Layer 6 of a small transformer language model trained on English Wikipedia (13 layers, counted from 0, width 96).
In attention head 0, each number of a token's query is one row of weights dot the token's vector x. The head spreads its attention over the tokens so far by the softmax of query dot key.

Query weights of the head. A number n stands for (n - 500) times 0.00065.
q0: 128 294 115 786 401 604 716 176 557 359 852 676 529 294 449 376 425 534 218 692 878 599 630 611 866 564 141 324 622 336 362 175 180 976 259 768 712 301 804 521 378 786 577 584 289 846 322 536 729 388 910 504 523 761 87 390 108 521 434 598 745 557 440 639 97 416 499 666 904 633 353 596 566 477 415 529 408 465 420 513 535 119 396 409 796 349 184 371 726 363 253 662 250 462 825 954
q1: 606 491 668 291 551 357 266 571 400 476 408 414 598 589 480 503 494 646 530 327 363 545 430 485 331 497 808 554 399 515 546 773 711 410 669 366 379 579 376 533 580 320 513 368 613 259 594 519 431 468 245 390 583 368 796 618 791 416 513 378 296 390 594 396 813 489 581 314 219 333 591 405 422 498 600 629 627 331 311 350 482 728 564 460 80 543 730 733 294 601 700 485 450 530 296 304
q2: 183 401 437 664 403 633 698 318 501 449 622 606 385 424 580 558 421 609 353 691 667 775 538 569 614 450 408 408 606 385 557 382 246 714 338 601 583 361 594 562 494 656 561 604 544 553 297 562 610 486 681 501 574 696 375 548 445 541 382 496 550 530 509 504 342 495 580 602 676 652 393 449 725 493 396 538 386 448 480 741 517 327 418 514 552 432 392 441 404 596 489 675 487 512 535 752
q3: 479 438 452 497 266 388 453 677 468 524 520 561 577 526 617 294 580 611 625 450 473 538 465 484 430 532 661 648 534 362 381 419 521 468 408 482 770 459 492 536 465 536 450 484 376 618 523 435 610 453 562 503 306 532 519 467 567 608 599 519 513 569 651 298 432 560 467 555 337 451 636 518 555 514 532 433 347 620 427 493 386 605 482 638 396 391 439 456 483 435 506 519 552 528 505 509
q4: 763 588 683 225 502 356 343 696 430 631 164 304 642 629 428 592 493 218 722 194 182 237 228 417 271 529 850 822 358 565 496 966 705 68 748 342 438 813 245 653 554 365 278 547 572 361 839 481 164 451 320 477 347 138 941 510 606 506 704 485 301 486 576 420 830 643 684 600 254 221 790 614 278 506 421 393 491 363 645 353 605 706 584 594 389 517 571 580 433 328 616 406 643 378 504 260
q5: 477 510 426 489 401 442 522 488 499 510 544 589 504 598 420 501 258 546 571 487 401 598 335 433 475 565 637 597 719 712 255 288 619 372 444 524 473 701 505 443 480 515 361 498 503 369 559 554 570 530 303 258 401 371 643 703 431 344 451 353 610 337 455 340 557 486 339 464 282 486 445 557 371 489 576 713 394 358 465 511 401 375 408 621 573 547 484 508 510 651 716 308 603 504 484 467
q6: 634 424 560 512 596 384 424 594 555 664 508 609 454 469 284 506 617 651 455 417 364 446 432 493 519 496 438 579 652 612 484 553 488 382 619 607 431 580 463 446 563 374 624 391 529 356 606 302 357 502 300 585 354 386 586 393 529 612 501 618 495 566 288 462 519 311 315 471 480 339 603 357 600 656 751 520 522 461 445 591 646 643 417 561 597 482 504 313 590 655 621 608 538 487 471 553
q7: 550 253 561 623 445 568 462 662 513 391 581 520 586 551 477 506 774 735 562 635 591 559 645 663 609 478 292 558 469 545 417 601 382 506 550 614 555 554 740 265 852 399 647 448 475 782 681 559 472 607 449 331 549 561 305 515 390 510 664 519 612 609 429 462 361 340 528 422 668 547 461 474 558 455 522 721 543 575 269 477 401 535 517 432 382 664 390 385 472 369 501 465 387 537 484 686
q8: 455 530 350 561 665 398 435 394 469 358 527 579 610 473 447 570 400 547 581 457 510 577 448 393 613 520 292 409 525 483 379 620 309 527 361 624 312 389 505 414 494 563 338 307 453 490 507 624 660 408 484 618 453 513 471 507 544 535 556 432 595 456 470 256 533 641 751 471 586 297 513 580 232 408 621 587 441 544 439 240 758 363 437 512 376 404 490 411 613 425 537 513 388 454 489 622
q9: 365 322 360 482 484 590 604 787 519 614 464 666 482 668 271 304 427 383 266 341 622 445 368 620 603 568 587 519 507 420 369 625 173 573 433 484 398 408 577 473 471 342 634 522 593 244 712 407 579 549 351 517 421 397 546 422 544 586 523 527 566 573 454 391 436 601 801 457 571 423 625 383 357 477 689 572 599 349 558 242 679 597 574 657 633 558 350 428 448 525 253 528 607 488 514 333
q10: 431 485 485 336 498 524 524 424 460 305 255 590 623 428 467 517 571 604 363 489 308 765 455 449 621 539 550 803 508 362 465 444 370 638 537 303 502 585 532 458 560 521 580 552 446 462 659 431 526 341 472 473 407 470 548 349 648 623 547 292 544 468 598 508 436 568 553 435 396 561 395 607 428 429 343 524 519 491 466 644 576 394 548 388 521 464 470 496 432 289 478 457 433 552 446 523
q11: 557 560 491 742 548 500 706 418 352 541 498 463 553 324 737 643 526 716 589 626 526 348 708 417 574 543 511 341 474 546 437 536 647 535 180 637 469 263 513 306 404 559 613 444 546 397 382 515 417 572 560 420 492 564 438 668 464 520 613 717 500 488 421 644 491 527 498 672 607 694 539 431 539 533 566 381 447 559 394 559 503 402 442 816 348 314 459 455 611 635 610 415 318 455 528 440
q12: 667 388 610 526 376 490 427 582 488 677 412 424 422 554 495 380 392 662 684 264 501 300 672 581 728 523 309 317 457 423 505 504 488 425 513 539 655 700 531 487 485 326 302 465 414 573 423 729 545 404 495 557 665 591 605 685 558 368 562 500 503 556 588 430 511 204 364 314 510 400 642 361 426 502 243 527 388 535 592 322 556 383 580 431 546 426 608 479 452 478 662 443 580 587 416 387
q13: 477 547 516 479 552 435 473 624 541 457 736 619 603 667 384 503 198 406 463 623 354 429 496 491 330 576 485 430 475 575 402 566 443 482 503 497 507 496 449 555 577 462 358 524 293 506 574 332 401 470 530 593 567 504 623 500 513 404 665 294 518 490 578 439 328 611 551 558 513 358 637 476 515 447 399 579 457 392 823 463 547 346 454 561 280 213 577 484 567 376 581 470 492 267 673 395
q14: 661 625 490 572 586 282 611 403 485 605 549 543 606 366 462 618 541 374 567 375 465 719 519 599 524 507 503 436 372 545 459 640 738 515 311 351 665 362 622 488 477 437 454 346 267 601 673 430 385 346 538 584 323 508 434 346 483 369 506 508 583 593 567 602 405 307 431 468 452 319 550 415 545 529 432 505 298 410 697 420 471 420 497 439 546 520 418 624 325 706 608 631 592 604 418 415
q15: 538 532 488 542 433 482 551 537 414 699 484 428 595 472 454 527 618 293 497 659 409 614 593 492 430 534 676 459 580 551 593 311 615 496 568 395 646 379 528 505 238 609 634 548 435 389 692 464 347 151 576 773 533 432 462 510 368 306 322 434 464 495 629 292 339 709 572 696 389 427 650 491 659 474 472 525 556 394 700 441 281 487 642 549 250 414 740 527 532 688 467 436 554 462 529 220
q16: 428 483 619 449 574 486 546 505 416 532 413 520 442 537 405 618 578 431 595 518 469 498 483 581 416 538 656 470 577 472 375 696 611 424 555 366 548 653 603 514 696 408 465 484 656 470 481 608 439 491 313 390 294 319 531 561 497 461 465 330 355 404 400 561 631 560 524 447 634 440 673 459 397 519 505 610 552 403 370 552 540 516 410 698 518 385 617 438 447 436 484 333 479 464 403 506
q17: 600 608 410 485 484 584 544 609 611 466 541 326 471 529 610 480 446 584 435 520 451 485 620 529 469 464 432 534 445 304 575 462 493 473 567 565 287 423 462 477 371 500 590 394 524 610 617 252 320 513 422 607 521 646 471 566 453 418 565 692 585 555 412 468 422 431 506 513 594 536 590 498 551 526 534 516 514 542 604 530 665 567 467 395 530 542 589 480 455 652 502 455 546 669 496 374
q18: 536 481 595 319 396 411 361 510 594 590 459 400 608 504 426 382 700 498 666 406 399 597 524 526 491 534 624 477 477 426 351 615 538 415 547 477 477 441 462 415 604 350 367 452 635 537 676 474 481 517 448 381 576 367 587 652 613 520 579 443 455 364 578 346 592 479 460 552 500 478 441 528 347 588 626 597 502 321 337 546 607 642 544 552 496 415 513 573 444 506 661 503 544 522 400 499
q19: 730 583 718 444 671 410 472 334 478 446 365 427 560 664 513 731 523 373 645 334 295 317 347 297 408 585 426 580 509 892 446 726 575 362 605 472 307 768 245 468 578 194 220 343 650 245 702 577 292 422 315 686 537 364 729 467 685 473 671 557 192 373 670 285 721 601 523 408 330 370 551 534 336 586 685 520 384 573 606 186 485 699 511 411 300 582 603 760 339 475 672 366 407 404 430 266
q20: 500 480 519 620 474 638 526 505 528 468 562 496 515 521 560 403 484 537 421 565 542 437 491 505 519 608 414 605 535 519 583 538 530 516 523 479 567 469 510 484 542 552 515 552 447 586 457 467 420 451 496 622 401 602 408 486 456 576 506 486 552 655 544 511 515 434 472 484 667 483 531 355 414 480 536 611 453 625 559 532 492 422 439 476 459 594 481 412 328 519 420 581 472 589 558 478
q21: 419 374 395 613 619 558 619 378 411 262 443 498 506 209 518 676 613 438 570 546 596 522 686 512 533 544 303 337 571 552 631 383 386 723 492 380 510 452 562 467 407 433 667 367 516 360 400 640 600 549 571 409 719 622 423 284 546 556 519 569 351 414 237 732 362 436 328 609 678 727 422 511 540 397 495 303 451 524 444 525 574 474 600 469 468 411 572 439 742 432 409 356 408 591 574 600
q22: 729 408 613 574 540 382 534 560 554 445 560 502 520 429 480 606 292 419 597 518 560 223 547 609 546 484 568 514 234 412 439 417 539 426 490 451 603 544 371 698 426 436 371 646 488 534 463 538 272 484 675 570 483 304 471 500 549 472 688 545 554 524 478 386 588 476 690 500 319 441 483 620 333 411 455 545 635 451 520 533 506 365 244 533 659 541 506 525 531 424 409 393 597 333 370 271
q23: 536 780 492 382 557 252 554 360 307 407 484 576 515 684 657 471 356 341 535 582 341 375 407 340 260 383 468 748 445 533 378 666 588 289 549 499 644 562 545 691 430 433 374 408 697 519 554 51 495 431 512 565 344 538 699 547 434 284 430 667 621 686 622 342 571 437 642 422 329 388 620 418 535 708 436 466 521 476 617 392 494 498 607 661 286 503 681 716 506 569 511 544 572 558 285 372
q24: 473 483 517 476 554 536 567 419 703 579 485 541 495 606 638 677 561 332 457 749 383 591 398 371 516 397 537 595 647 647 271 496 285 518 494 613 364 613 728 453 475 614 421 330 439 514 562 586 639 407 461 401 480 550 318 558 586 538 613 514 460 542 625 406 639 582 441 516 380 445 412 508 329 400 595 528 627 433 431 536 257 433 494 659 398 398 608 552 366 436 526 512 477 523 415 553
q25: 375 571 540 469 283 397 186 582 486 463 514 643 440 507 393 438 454 569 367 485 607 492 618 546 522 521 485 297 476 482 375 391 704 568 422 762 565 367 604 493 514 441 679 422 486 391 471 481 707 486 374 464 470 622 540 650 347 596 432 694 519 566 625 739 324 498 521 437 408 664 380 531 548 370 560 328 536 429 598 764 529 503 852 600 436 588 481 617 334 607 564 556 501 593 470 700
q26: 368 534 535 630 589 589 287 460 474 393 476 690 616 564 469 527 623 471 338 552 459 617 630 613 280 324 628 414 498 413 404 517 600 521 514 545 440 420 579 642 528 265 459 580 447 394 401 516 468 524 334 488 398 513 466 438 344 455 449 547 631 532 481 754 608 300 541 655 479 621 646 621 665 467 509 490 719 316 537 552 463 361 515 582 356 398 404 651 488 489 587 328 701 322 423 601
q27: 483 308 436 553 292 460 670 594 621 438 758 518 540 574 735 357 537 428 473 729 658 563 530 559 734 451 301 511 640 606 615 496 306 620 524 430 451 342 575 557 513 527 637 680 678 590 501 471 716 478 493 631 602 385 595 358 639 662 628 506 725 387 334 579 562 630 664 579 478 537 285 390 340 438 474 374 459 416 560 518 350 785 609 507 648 585 648 430 535 555 579 444 308 541 414 452
q28: 778 519 322 418 565 393 507 524 634 611 491 237 530 670 419 494 650 609 536 422 507 386 553 546 426 397 475 463 501 421 475 305 413 410 493 419 614 300 497 590 338 409 408 562 596 594 559 541 352 448 525 601 353 362 568 537 365 393 605 486 458 358 579 474 683 641 641 501 397 457 448 390 404 581 662 530 493 410 514 342 426 512 470 533 727 541 176 470 494 571 263 584 105 480 611 384
q29: 368 504 495 513 503 437 218 613 407 355 345 491 448 279 479 396 386 596 523 439 312 439 575 470 353 302 517 600 526 468 353 209 481 538 500 450 686 562 372 263 657 380 478 771 473 431 467 495 480 448 394 470 541 490 356 553 589 620 637 567 366 569 430 369 504 377 619 516 584 527 285 468 503 434 383 687 555 382 561 367 638 546 648 538 436 563 503 397 483 463 436 441 586 428 375 543
q30: 801 691 496 170 432 399 625 658 564 574 287 523 428 609 496 655 518 518 503 498 237 504 242 516 296 610 562 609 399 516 497 543 444 493 430 429 507 531 539 451 578 551 584 487 432 519 716 350 419 280 562 321 332 500 560 516 698 478 646 443 327 581 522 510 492 563 332 457 321 403 370 292 328 404 609 267 516 189 519 327 305 406 518 793 409 331 563 521 377 457 573 510 555 476 648 330
q31: 461 456 591 482 515 401 623 549 419 524 684 425 400 338 371 482 645 454 665 493 469 297 525 414 625 504 668 389 677 611 327 813 551 556 299 610 404 480 731 511 343 417 636 550 265 459 701 492 492 380 431 561 541 720 410 385 465 560 395 566 637 682 434 587 592 437 453 529 705 615 487 411 505 510 434 207 563 529 440 507 569 432 331 426 463 618 461 462 431 525 679 468 413 594 610 428

Each question shows a short text with each token's key, already scaled and adjusted for position as the last token sees it. A number n stands for (n - 500) times 0.0044.

Then comes the last token's vector x. A number n stands for (n - 500) times 0.017.

0 "f": 377 539 443 370 451 685 548 437 504 499 469 451 571 620 566 489 715 587 414 517 784 545 506 586 526 475 560 449 587 443 656 505
1 "er": 334 417 456 339 437 679 511 323 463 558 566 365 487 589 533 597 424 564 358 471 743 587 500 578 490 533 482 505 497 560 612 464
2 "en": 411 385 436 420 448 670 501 476 475 536 504 441 659 588 537 527 308 595 379 443 765 513 611 581 479 515 500 497 641 517 627 553
3 "ce": 586 453 502 316 411 635 487 403 502 498 592 445 569 552 620 478 327 561 372 482 742 578 553 628 509 494 532 488 584 542 640 522
4 " n": 678 393 490 346 401 563 566 463 510 532 559 432 565 557 597 533 355 625 320 455 833 574 593 522 469 464 433 478 613 441 566 518
5 "o": 593 408 524 372 454 630 454 445 562 491 643 445 556 570 550 507 597 458 397 419 702 541 606 525 456 500 602 430 498 528 493 502
x: 292 595 467 560 556 425 355 584 432 538 544 626 392 357 492 535 478 429 439 466 437 573 505 527 526 595 374 475 555 582 398 610 449 522 430 607 507 565 431 432 476 677 551 534 581 627 405 543 575 551 549 568 495 628 535 703 466 631 437 467 398 534 470 518 324 540 701 615 673 594 472 442 556 549 479 540 645 546 657 612 564 599 415 354 565 708 318 430 561 463 537 498 529 545 469 536
Which two tokens does the last token look at most, in order? 4 " n", 5 "o"

0 "s": 395 513 401 317 415 628 490 352 468 447 549 478 562 547 659 561 710 604 392 530 689 510 495 538 459 443 523 373 585 532 639 478
1 ":": 462 573 460 386 419 601 437 518 494 517 489 484 483 524 493 489 558 532 401 542 792 576 506 494 572 513 453 461 616 465 542 525
2 " P": 284 530 449 352 422 650 560 419 470 538 537 405 540 561 566 496 362 685 341 490 889 501 496 564 501 337 483 491 603 486 561 490
3 "ad": 604 381 478 350 412 661 510 407 406 579 402 417 547 562 544 535 270 668 325 439 755 531 596 471 565 482 537 430 573 421 610 470
4 "a": 621 453 529 398 425 616 526 514 500 489 561 432 553 548 657 507 459 490 368 472 627 543 516 536 511 525 605 372 477 483 550 526
5 "w": 675 423 565 368 410 660 433 395 511 505 480 431 543 585 562 528 684 475 363 399 716 473 545 657 631 484 526 515 537 430 532 507
x: 420 407 484 548 442 598 551 624 546 673 547 380 504 448 548 475 457 748 463 581 368 521 713 419 463 411 469 424 517 540 600 241 412 602 339 665 467 529 460 404 409 599 485 535 452 619 475 655 420 469 643 534 562 449 481 478 424 517 447 397 639 417 333 513 557 506 521 588 509 650 469 457 560 422 707 556 437 634 475 429 544 580 531 370 471 527 442 353 582 626 604 536 494 495 535 477
Which token does the last token look at most? 3 "ad"

0 "3": 431 517 436 338 389 594 476 429 504 467 564 493 470 548 540 491 593 509 437 575 695 563 460 558 492 487 591 430 547 561 587 515
1 ";": 435 522 445 425 462 609 534 457 421 439 518 472 512 543 533 492 510 529 431 481 716 544 498 571 508 447 541 480 536 446 559 592
2 " H": 298 499 497 334 380 566 540 454 444 530 457 404 476 572 570 529 397 652 321 515 824 519 522 688 531 471 573 488 516 390 539 501
3 "ar": 552 340 485 393 454 619 487 387 490 509 593 332 591 586 559 611 257 569 395 392 715 552 543 509 471 439 544 466 549 481 508 486
4 "p": 844 341 503 393 449 646 464 380 527 629 487 383 531 603 673 528 381 482 339 489 794 444 525 578 482 461 513 431 602 502 585 555
5 "er": 590 443 551 346 391 682 536 330 507 548 567 368 486 561 500 595 660 448 361 432 693 526 494 547 494 486 468 517 490 523 595 460
x: 492 441 388 526 520 521 568 441 470 614 527 479 514 454 490 605 474 500 412 563 491 463 713 575 635 534 496 508 509 470 535 384 534 602 485 601 545 511 582 367 471 656 462 532 409 512 598 636 370 560 455 456 499 586 356 596 500 514 680 558 410 485 363 715 441 476 553 651 606 614 467 593 505 309 487 548 495 508 301 663 494 287 383 477 297 385 438 539 506 529 398 483 431 444 426 663
Which token does the last token look at most, and with what share of its attention? 4 "p", with about 100%

0 "im": 398 497 338 416 465 648 434 383 550 527 491 403 590 572 618 605 739 624 369 461 759 515 601 614 504 543 524 479 489 513 572 539
1 " and": 405 531 403 350 409 549 518 506 500 509 515 455 601 501 571 500 603 601 387 444 711 505 548 514 552 519 565 474 587 536 550 505
2 " his": 414 501 427 408 426 538 532 453 444 586 517 477 453 465 520 489 473 635 387 448 673 553 540 485 401 502 502 548 559 595 587 502
3 " t": 460 412 496 280 386 616 523 409 423 592 507 347 544 559 616 584 188 699 234 462 896 614 565 531 507 408 553 440 591 449 529 553
4 "ent": 758 405 527 306 433 628 478 423 465 562 616 446 582 599 588 425 385 566 366 378 748 528 609 465 528 439 586 473 587 507 634 498
5 " r": 733 289 584 299 374 644 502 429 468 468 474 363 566 569 551 506 583 570 322 396 869 527 596 651 435 454 520 498 591 558 523 506
x: 578 573 622 715 483 401 667 583 535 512 456 492 691 422 660 556 508 536 435 492 615 367 528 455 621 558 469 366 531 462 602 497 630 575 506 565 526 403 459 485 380 420 429 550 409 511 348 543 490 439 505 445 466 514 482 453 539 582 576 586 483 581 623 554 595 655 493 405 615 429 490 370 569 465 514 663 503 682 540 578 515 756 582 381 475 601 558 330 506 400 418 481 594 533 600 479
Which token does the last token look at most, and with what share of its attention? 3 " t", with about 70%

0 "g": 366 514 389 308 446 656 461 351 438 455 460 455 566 607 613 430 693 649 350 513 732 548 541 612 529 499 504 401 568 500 611 518
1 "is": 212 436 398 413 433 646 488 349 371 534 512 458 598 598 579 559 506 596 347 465 737 525 635 552 510 444 540 377 564 604 631 486
2 "ter": 334 435 458 361 449 629 419 351 446 547 580 357 578 561 587 508 312 603 279 461 761 525 526 573 544 450 448 522 512 535 625 492
3 " on": 495 426 503 372 421 560 553 448 435 586 513 424 519 450 530 437 391 606 361 422 768 556 530 437 491 529 529 506 622 451 599 467
4 " 2": 578 463 508 314 345 567 495 435 489 480 582 415 496 513 531 502 454 539 315 497 758 550 535 563 475 452 565 468 534 596 501 450
5 "1": 564 477 488 347 374 591 465 456 518 449 569 459 460 521 501 523 573 515 404 528 688 566 477 556 514 476 603 439 518 612 563 504
x: 426 491 348 481 587 611 358 426 644 471 351 504 408 496 645 426 495 540 455 578 550 475 464 806 529 367 493 464 533 600 546 501 426 442 456 488 501 293 650 544 437 535 561 521 440 481 350 556 411 507 516 552 396 587 375 565 549 530 515 485 556 519 400 599 428 461 513 522 622 570 488 547 466 481 512 333 679 580 327 536 458 749 544 543 463 543 459 486 496 436 467 465 530 610 613 580
Which token does the last token look at most, and with what share of its attention? 3 " on", with about 90%

0 "ac": 364 527 424 331 417 658 512 370 532 475 480 421 572 597 601 541 697 668 380 511 751 487 567 528 543 407 467 469 582 486 515 512
1 "h": 295 502 432 412 414 637 467 412 513 555 527 415 589 513 608 577 524 588 359 501 693 474 519 668 540 444 558 510 486 499 536 522
2 " and": 363 478 422 359 406 558 510 499 503 488 522 459 608 497 586 495 462 601 375 432 703 500 544 516 565 515 565 472 582 540 555 507
3 " g": 487 381 475 250 395 626 527 376 396 532 536 401 471 563 586 560 219 692 251 453 868 582 580 600 465 388 501 514 567 480 581 517
4 "o": 630 441 526 362 442 658 499 441 530 477 599 431 554 532 546 471 481 535 376 424 711 515 590 525 458 495 601 465 482 510 506 477
5 " to": 671 336 593 348 385 595 488 479 504 533 541 399 549 468 596 456 516 550 314 421 768 510 543 526 440 456 447 495 651 508 538 500
x: 543 425 654 481 563 422 491 564 669 461 593 495 609 358 538 587 482 537 441 489 597 579 670 483 494 674 526 443 559 488 588 459 596 449 509 569 708 503 475 561 611 571 485 410 551 556 370 579 459 482 433 449 589 684 449 489 387 571 550 693 496 481 450 582 563 452 544 357 441 468 496 285 601 416 491 484 575 558 602 638 478 752 682 433 390 436 561 408 449 524 501 359 486 633 464 477
Which token does the last token look at most? 2 " and"

0 "'s": 512 606 408 353 403 552 515 427 460 553 512 457 516 495 550 500 619 600 371 464 675 523 575 496 450 491 540 525 533 553 550 501
1 " S": 243 568 443 287 374 620 537 393 398 489 507 411 529 556 634 642 664 694 259 487 859 514 568 607 527 334 513 448 521 473 591 459
2 "ag": 340 444 484 377 402 643 541 390 389 440 495 415 490 611 571 580 285 626 382 448 726 481 476 553 582 464 508 457 575 479 556 416
3 "a": 527 463 502 409 423 568 528 504 512 482 549 429 551 536 662 500 380 522 421 481 575 545 490 559 539 493 611 381 524 496 530 478
4 " ": 685 341 527 250 329 584 464 367 470 534 475 436 577 604 549 478 400 571 204 428 829 517 635 559 503 386 530 459 541 507 559 455
5 "===": 562 400 522 201 329 692 593 500 512 486 495 495 540 564 429 487 448 660 351 486 816 593 475 510 508 475 518 478 452 509 501 474
x: 502 374 480 660 471 572 397 416 455 527 553 515 437 548 574 509 499 402 467 602 584 543 582 461 507 439 503 604 461 446 427 521 641 515 659 497 512 350 700 421 407 511 585 485 439 398 490 496 377 434 315 342 563 380 541 602 620 501 636 433 297 651 364 653 575 598 598 469 687 607 436 535 552 503 370 520 653 616 395 554 474 591 485 416 462 623 615 373 524 477 568 502 358 412 474 395
Which token does the last token look at most? 0 "'s"

0 " re": 466 654 393 265 434 615 544 338 443 477 579 413 530 537 503 623 724 579 277 489 933 562 468 569 437 458 436 526 484 534 609 480
1 "f": 234 497 436 356 464 680 568 477 471 543 462 442 557 591 540 506 528 618 382 474 783 503 526 550 504 464 606 491 556 466 633 523
2 "ur": 381 444 460 376 458 637 508 428 447 573 438 408 597 581 491 499 328 577 400 432 695 536 615 620 502 506 516 501 553 552 607 478
3 "b": 596 346 445 351 458 715 427 427 551 510 473 402 516 568 559 537 239 549 347 521 784 546 547 565 570 521 600 445 545 557 602 481
4 "is": 767 409 509 430 419 648 456 413 357 513 499 448 574 611 543 597 474 442 343 444 730 517 621 530 535 447 560 393 514 576 609 497
5 "he": 649 454 543 501 454 637 409 482 457 507 503 322 585 588 583 490 663 407 347 421 687 513 512 587 530 494 573 398 598 515 548 436
x: 350 464 418 547 449 518 647 568 511 416 417 488 503 455 557 420 564 570 469 517 609 617 508 435 689 593 418 470 576 604 534 461 540 741 352 419 574 386 546 520 560 528 492 565 475 493 427 568 433 454 497 681 440 502 551 380 476 464 547 558 532 611 473 427 327 396 672 389 507 694 452 510 379 450 468 344 405 458 479 544 448 486 498 501 713 494 485 428 526 710 624 261 391 620 582 456
Which token does the last token look at most, and with what share of its attention? 4 "is", with about 100%

0 "ia": 484 580 365 315 442 634 491 442 511 452 567 404 548 586 649 545 650 617 338 496 729 582 519 549 451 431 538 444 463 552 563 536
1 ")": 444 574 464 383 418 621 571 426 418 512 531 519 601 516 479 482 503 588 383 533 744 538 500 555 541 419 567 450 492 514 543 536
2 " is": 390 527 490 376 445 582 510 474 431 576 506 464 449 540 548 503 459 613 363 430 835 550 480 536 429 526 522 551 527 536 539 592
3 " in": 490 464 505 404 441 552 491 497 469 549 468 472 536 435 513 501 422 609 367 460 753 504 528 451 460 558 495 478 609 492 507 467
4 " a": 633 330 497 362 413 582 508 459 408 496 578 434 531 561 616 541 335 572 280 394 845 596 533 528 410 531 495 384 530 526 613 539
5 " m": 763 335 564 346 351 676 506 396 474 490 475 452 563 554 542 577 605 547 270 469 907 511 515 620 465 479 464 519 497 511 527 509
x: 448 532 453 772 521 522 450 442 355 532 413 526 758 459 626 484 564 499 570 692 596 550 571 535 491 443 512 444 510 513 443 487 436 545 618 497 510 463 493 489 517 382 587 519 346 415 496 500 415 560 417 451 656 455 477 383 396 526 617 538 466 513 447 543 530 452 617 560 548 440 528 362 537 339 514 529 542 628 596 411 415 769 441 404 469 531 483 272 404 539 461 494 512 526 479 399
Which token does the last token look at most? 2 " is"

0 " in": 510 597 422 384 448 570 493 497 470 555 448 468 534 484 507 513 580 579 358 483 780 523 529 455 453 576 510 476 588 485 522 468
1 " the": 396 549 414 404 421 557 482 484 428 525 526 434 552 511 513 507 587 636 328 436 785 568 569 473 525 486 557 545 523 516 564 519
2 " C": 261 514 492 267 387 586 494 347 469 585 497 462 516 592 561 634 345 690 272 484 840 539 512 633 510 374 528 497 522 478 614 516
3 "ity": 520 459 496 350 412 667 499 401 526 508 601 447 532 539 538 515 289 597 340 479 742 531 501 504 543 467 557 478 472 463 530 536
4 " of": 591 405 499 375 439 565 476 493 585 497 440 485 553 454 538 480 419 570 384 468 683 520 534 514 447 501 443 472 566 415 529 447
5 " B": 798 263 599 266 378 657 566 376 483 486 564 436 504 601 572 546 616 517 262 433 898 577 545 619 517 435 555 466 487 507 567 494
x: 490 508 489 609 589 392 518 373 537 566 460 522 653 532 512 497 617 561 404 539 624 495 378 430 573 456 569 609 577 480 463 391 608 503 475 585 619 480 429 541 405 704 590 369 485 486 488 491 622 428 518 518 540 476 483 560 531 512 515 544 449 539 328 509 518 456 589 459 621 504 520 465 455 560 451 620 473 691 467 434 420 951 400 423 564 506 505 363 462 483 488 564 459 548 436 404
Which two tokens does the last token look at most, in order? 4 " of", 0 " in"

0 " a": 544 600 377 331 449 572 493 454 386 491 587 421 499 557 617 554 688 642 328 440 833 568 497 518 436 507 521 429 506 520 594 526
1 "r": 222 499 456 280 442 664 468 436 470 455 497 347 463 648 594 621 496 637 359 431 756 453 525 565 514 483 599 449 565 499 526 458
2 "g": 344 395 457 299 420 683 435 383 424 474 491 434 528 654 569 521 269 626 317 460 769 500 481 614 521 507 507 433 542 523 674 528
3 "u": 599 422 514 384 474 705 518 441 464 418 492 392 543 519 553 526 382 518 436 444 665 548 548 561 510 519 531 476 528 538 506 519
4 "ab": 761 344 512 377 460 679 512 381 459 442 454 382 568 594 644 507 482 509 313 410 758 544 508 583 540 501 581 464 551 470 626 617
5 "ly": 601 417 558 408 406 650 460 452 467 551 527 436 514 508 593 496 575 532 430 446 698 535 485 579 536 512 505 517 593 545 568 592
x: 331 424 517 525 472 530 535 483 516 545 439 554 536 479 594 576 424 591 560 551 594 588 519 627 541 548 555 382 536 512 540 315 691 623 511 279 554 468 359 456 581 461 414 641 569 594 464 614 505 486 416 379 588 629 427 701 467 473 468 463 616 405 333 376 504 623 456 439 467 630 466 463 623 344 516 465 493 697 432 559 515 583 420 449 383 429 513 331 522 615 569 398 469 474 456 667
Which token does the last token look at most, and with what share of its attention? 3 "u", with about 60%

0 " |": 499 582 465 382 421 647 531 477 456 483 471 465 527 533 459 476 516 514 445 537 756 598 500 551 548 465 516 488 557 474 534 573
1 " R": 261 588 451 278 412 649 523 407 461 491 496 357 547 569 597 584 644 718 312 473 870 556 555 600 494 374 485 457 635 510 570 483
2 "es": 348 461 487 297 367 615 579 370 465 498 527 468 552 601 595 550 348 579 358 480 713 531 501 551 527 516 549 445 522 532 630 496
3 "ul": 582 396 486 364 426 632 570 487 522 611 460 362 527 605 463 537 276 559 414 452 713 454 539 554 498 485 491 433 582 543 586 378
4 "t": 769 434 466 298 416 631 501 433 526 562 516 410 547 589 631 551 409 562 365 451 716 555 598 567 639 370 512 464 610 434 613 536
5 " |": 503 448 523 384 375 633 523 440 459 461 476 484 495 531 442 480 505 558 422 511 739 609 490 554 537 423 503 497 525 476 526 542
x: 485 486 573 582 448 576 415 443 635 540 599 529 559 600 588 691 445 558 508 504 591 516 617 555 559 530 277 495 481 746 484 446 520 565 445 575 464 397 518 344 509 313 438 451 587 357 463 601 473 451 492 403 467 547 440 496 577 522 550 491 504 569 429 519 536 487 452 456 464 552 471 429 539 540 543 972 511 522 450 464 482 546 506 476 425 510 521 550 476 482 475 471 417 524 522 466
Which token does the last token look at most? 0 " |"

0 "ation": 436 546 444 351 469 696 492 456 490 501 590 491 539 533 506 444 670 571 377 501 713 512 563 552 514 484 573 545 508 559 546 482
1 ",": 461 560 432 414 454 536 497 538 525 453 487 515 514 496 555 522 535 573 450 494 699 548 502 459 556 465 532 455 473 517 546 527
2 " and": 375 476 428 360 410 550 501 497 501 516 526 453 629 479 564 490 476 597 386 428 701 509 540 496 558 530 551 473 578 552 556 502
3 " t": 459 415 495 292 398 629 536 422 434 601 516 363 555 547 603 570 192 693 239 471 882 615 580 533 495 422 541 456 590 464 527 552
4 "ry": 688 433 571 384 385 694 509 438 410 485 607 455 525 563 579 512 476 511 370 429 740 440 499 554 556 513 587 428 470 586 629 493
5 " to": 674 340 593 354 384 587 473 478 502 526 551 404 546 476 592 459 510 544 329 418 757 501 532 525 443 466 442 494 649 514 547 492
x: 544 418 673 497 554 414 522 546 672 484 633 500 595 374 511 580 447 523 428 498 590 546 675 504 475 667 497 472 561 501 582 458 603 452 459 550 688 491 464 560 574 572 506 405 579 578 397 594 461 483 450 443 595 682 474 487 375 569 561 700 494 489 461 574 551 431 540 354 424 487 507 301 585 401 516 476 607 546 608 622 456 720 687 418 377 437 577 390 445 502 488 335 485 636 462 476
Which token does the last token look at most, and with what share of its attention? 2 " and", with about 50%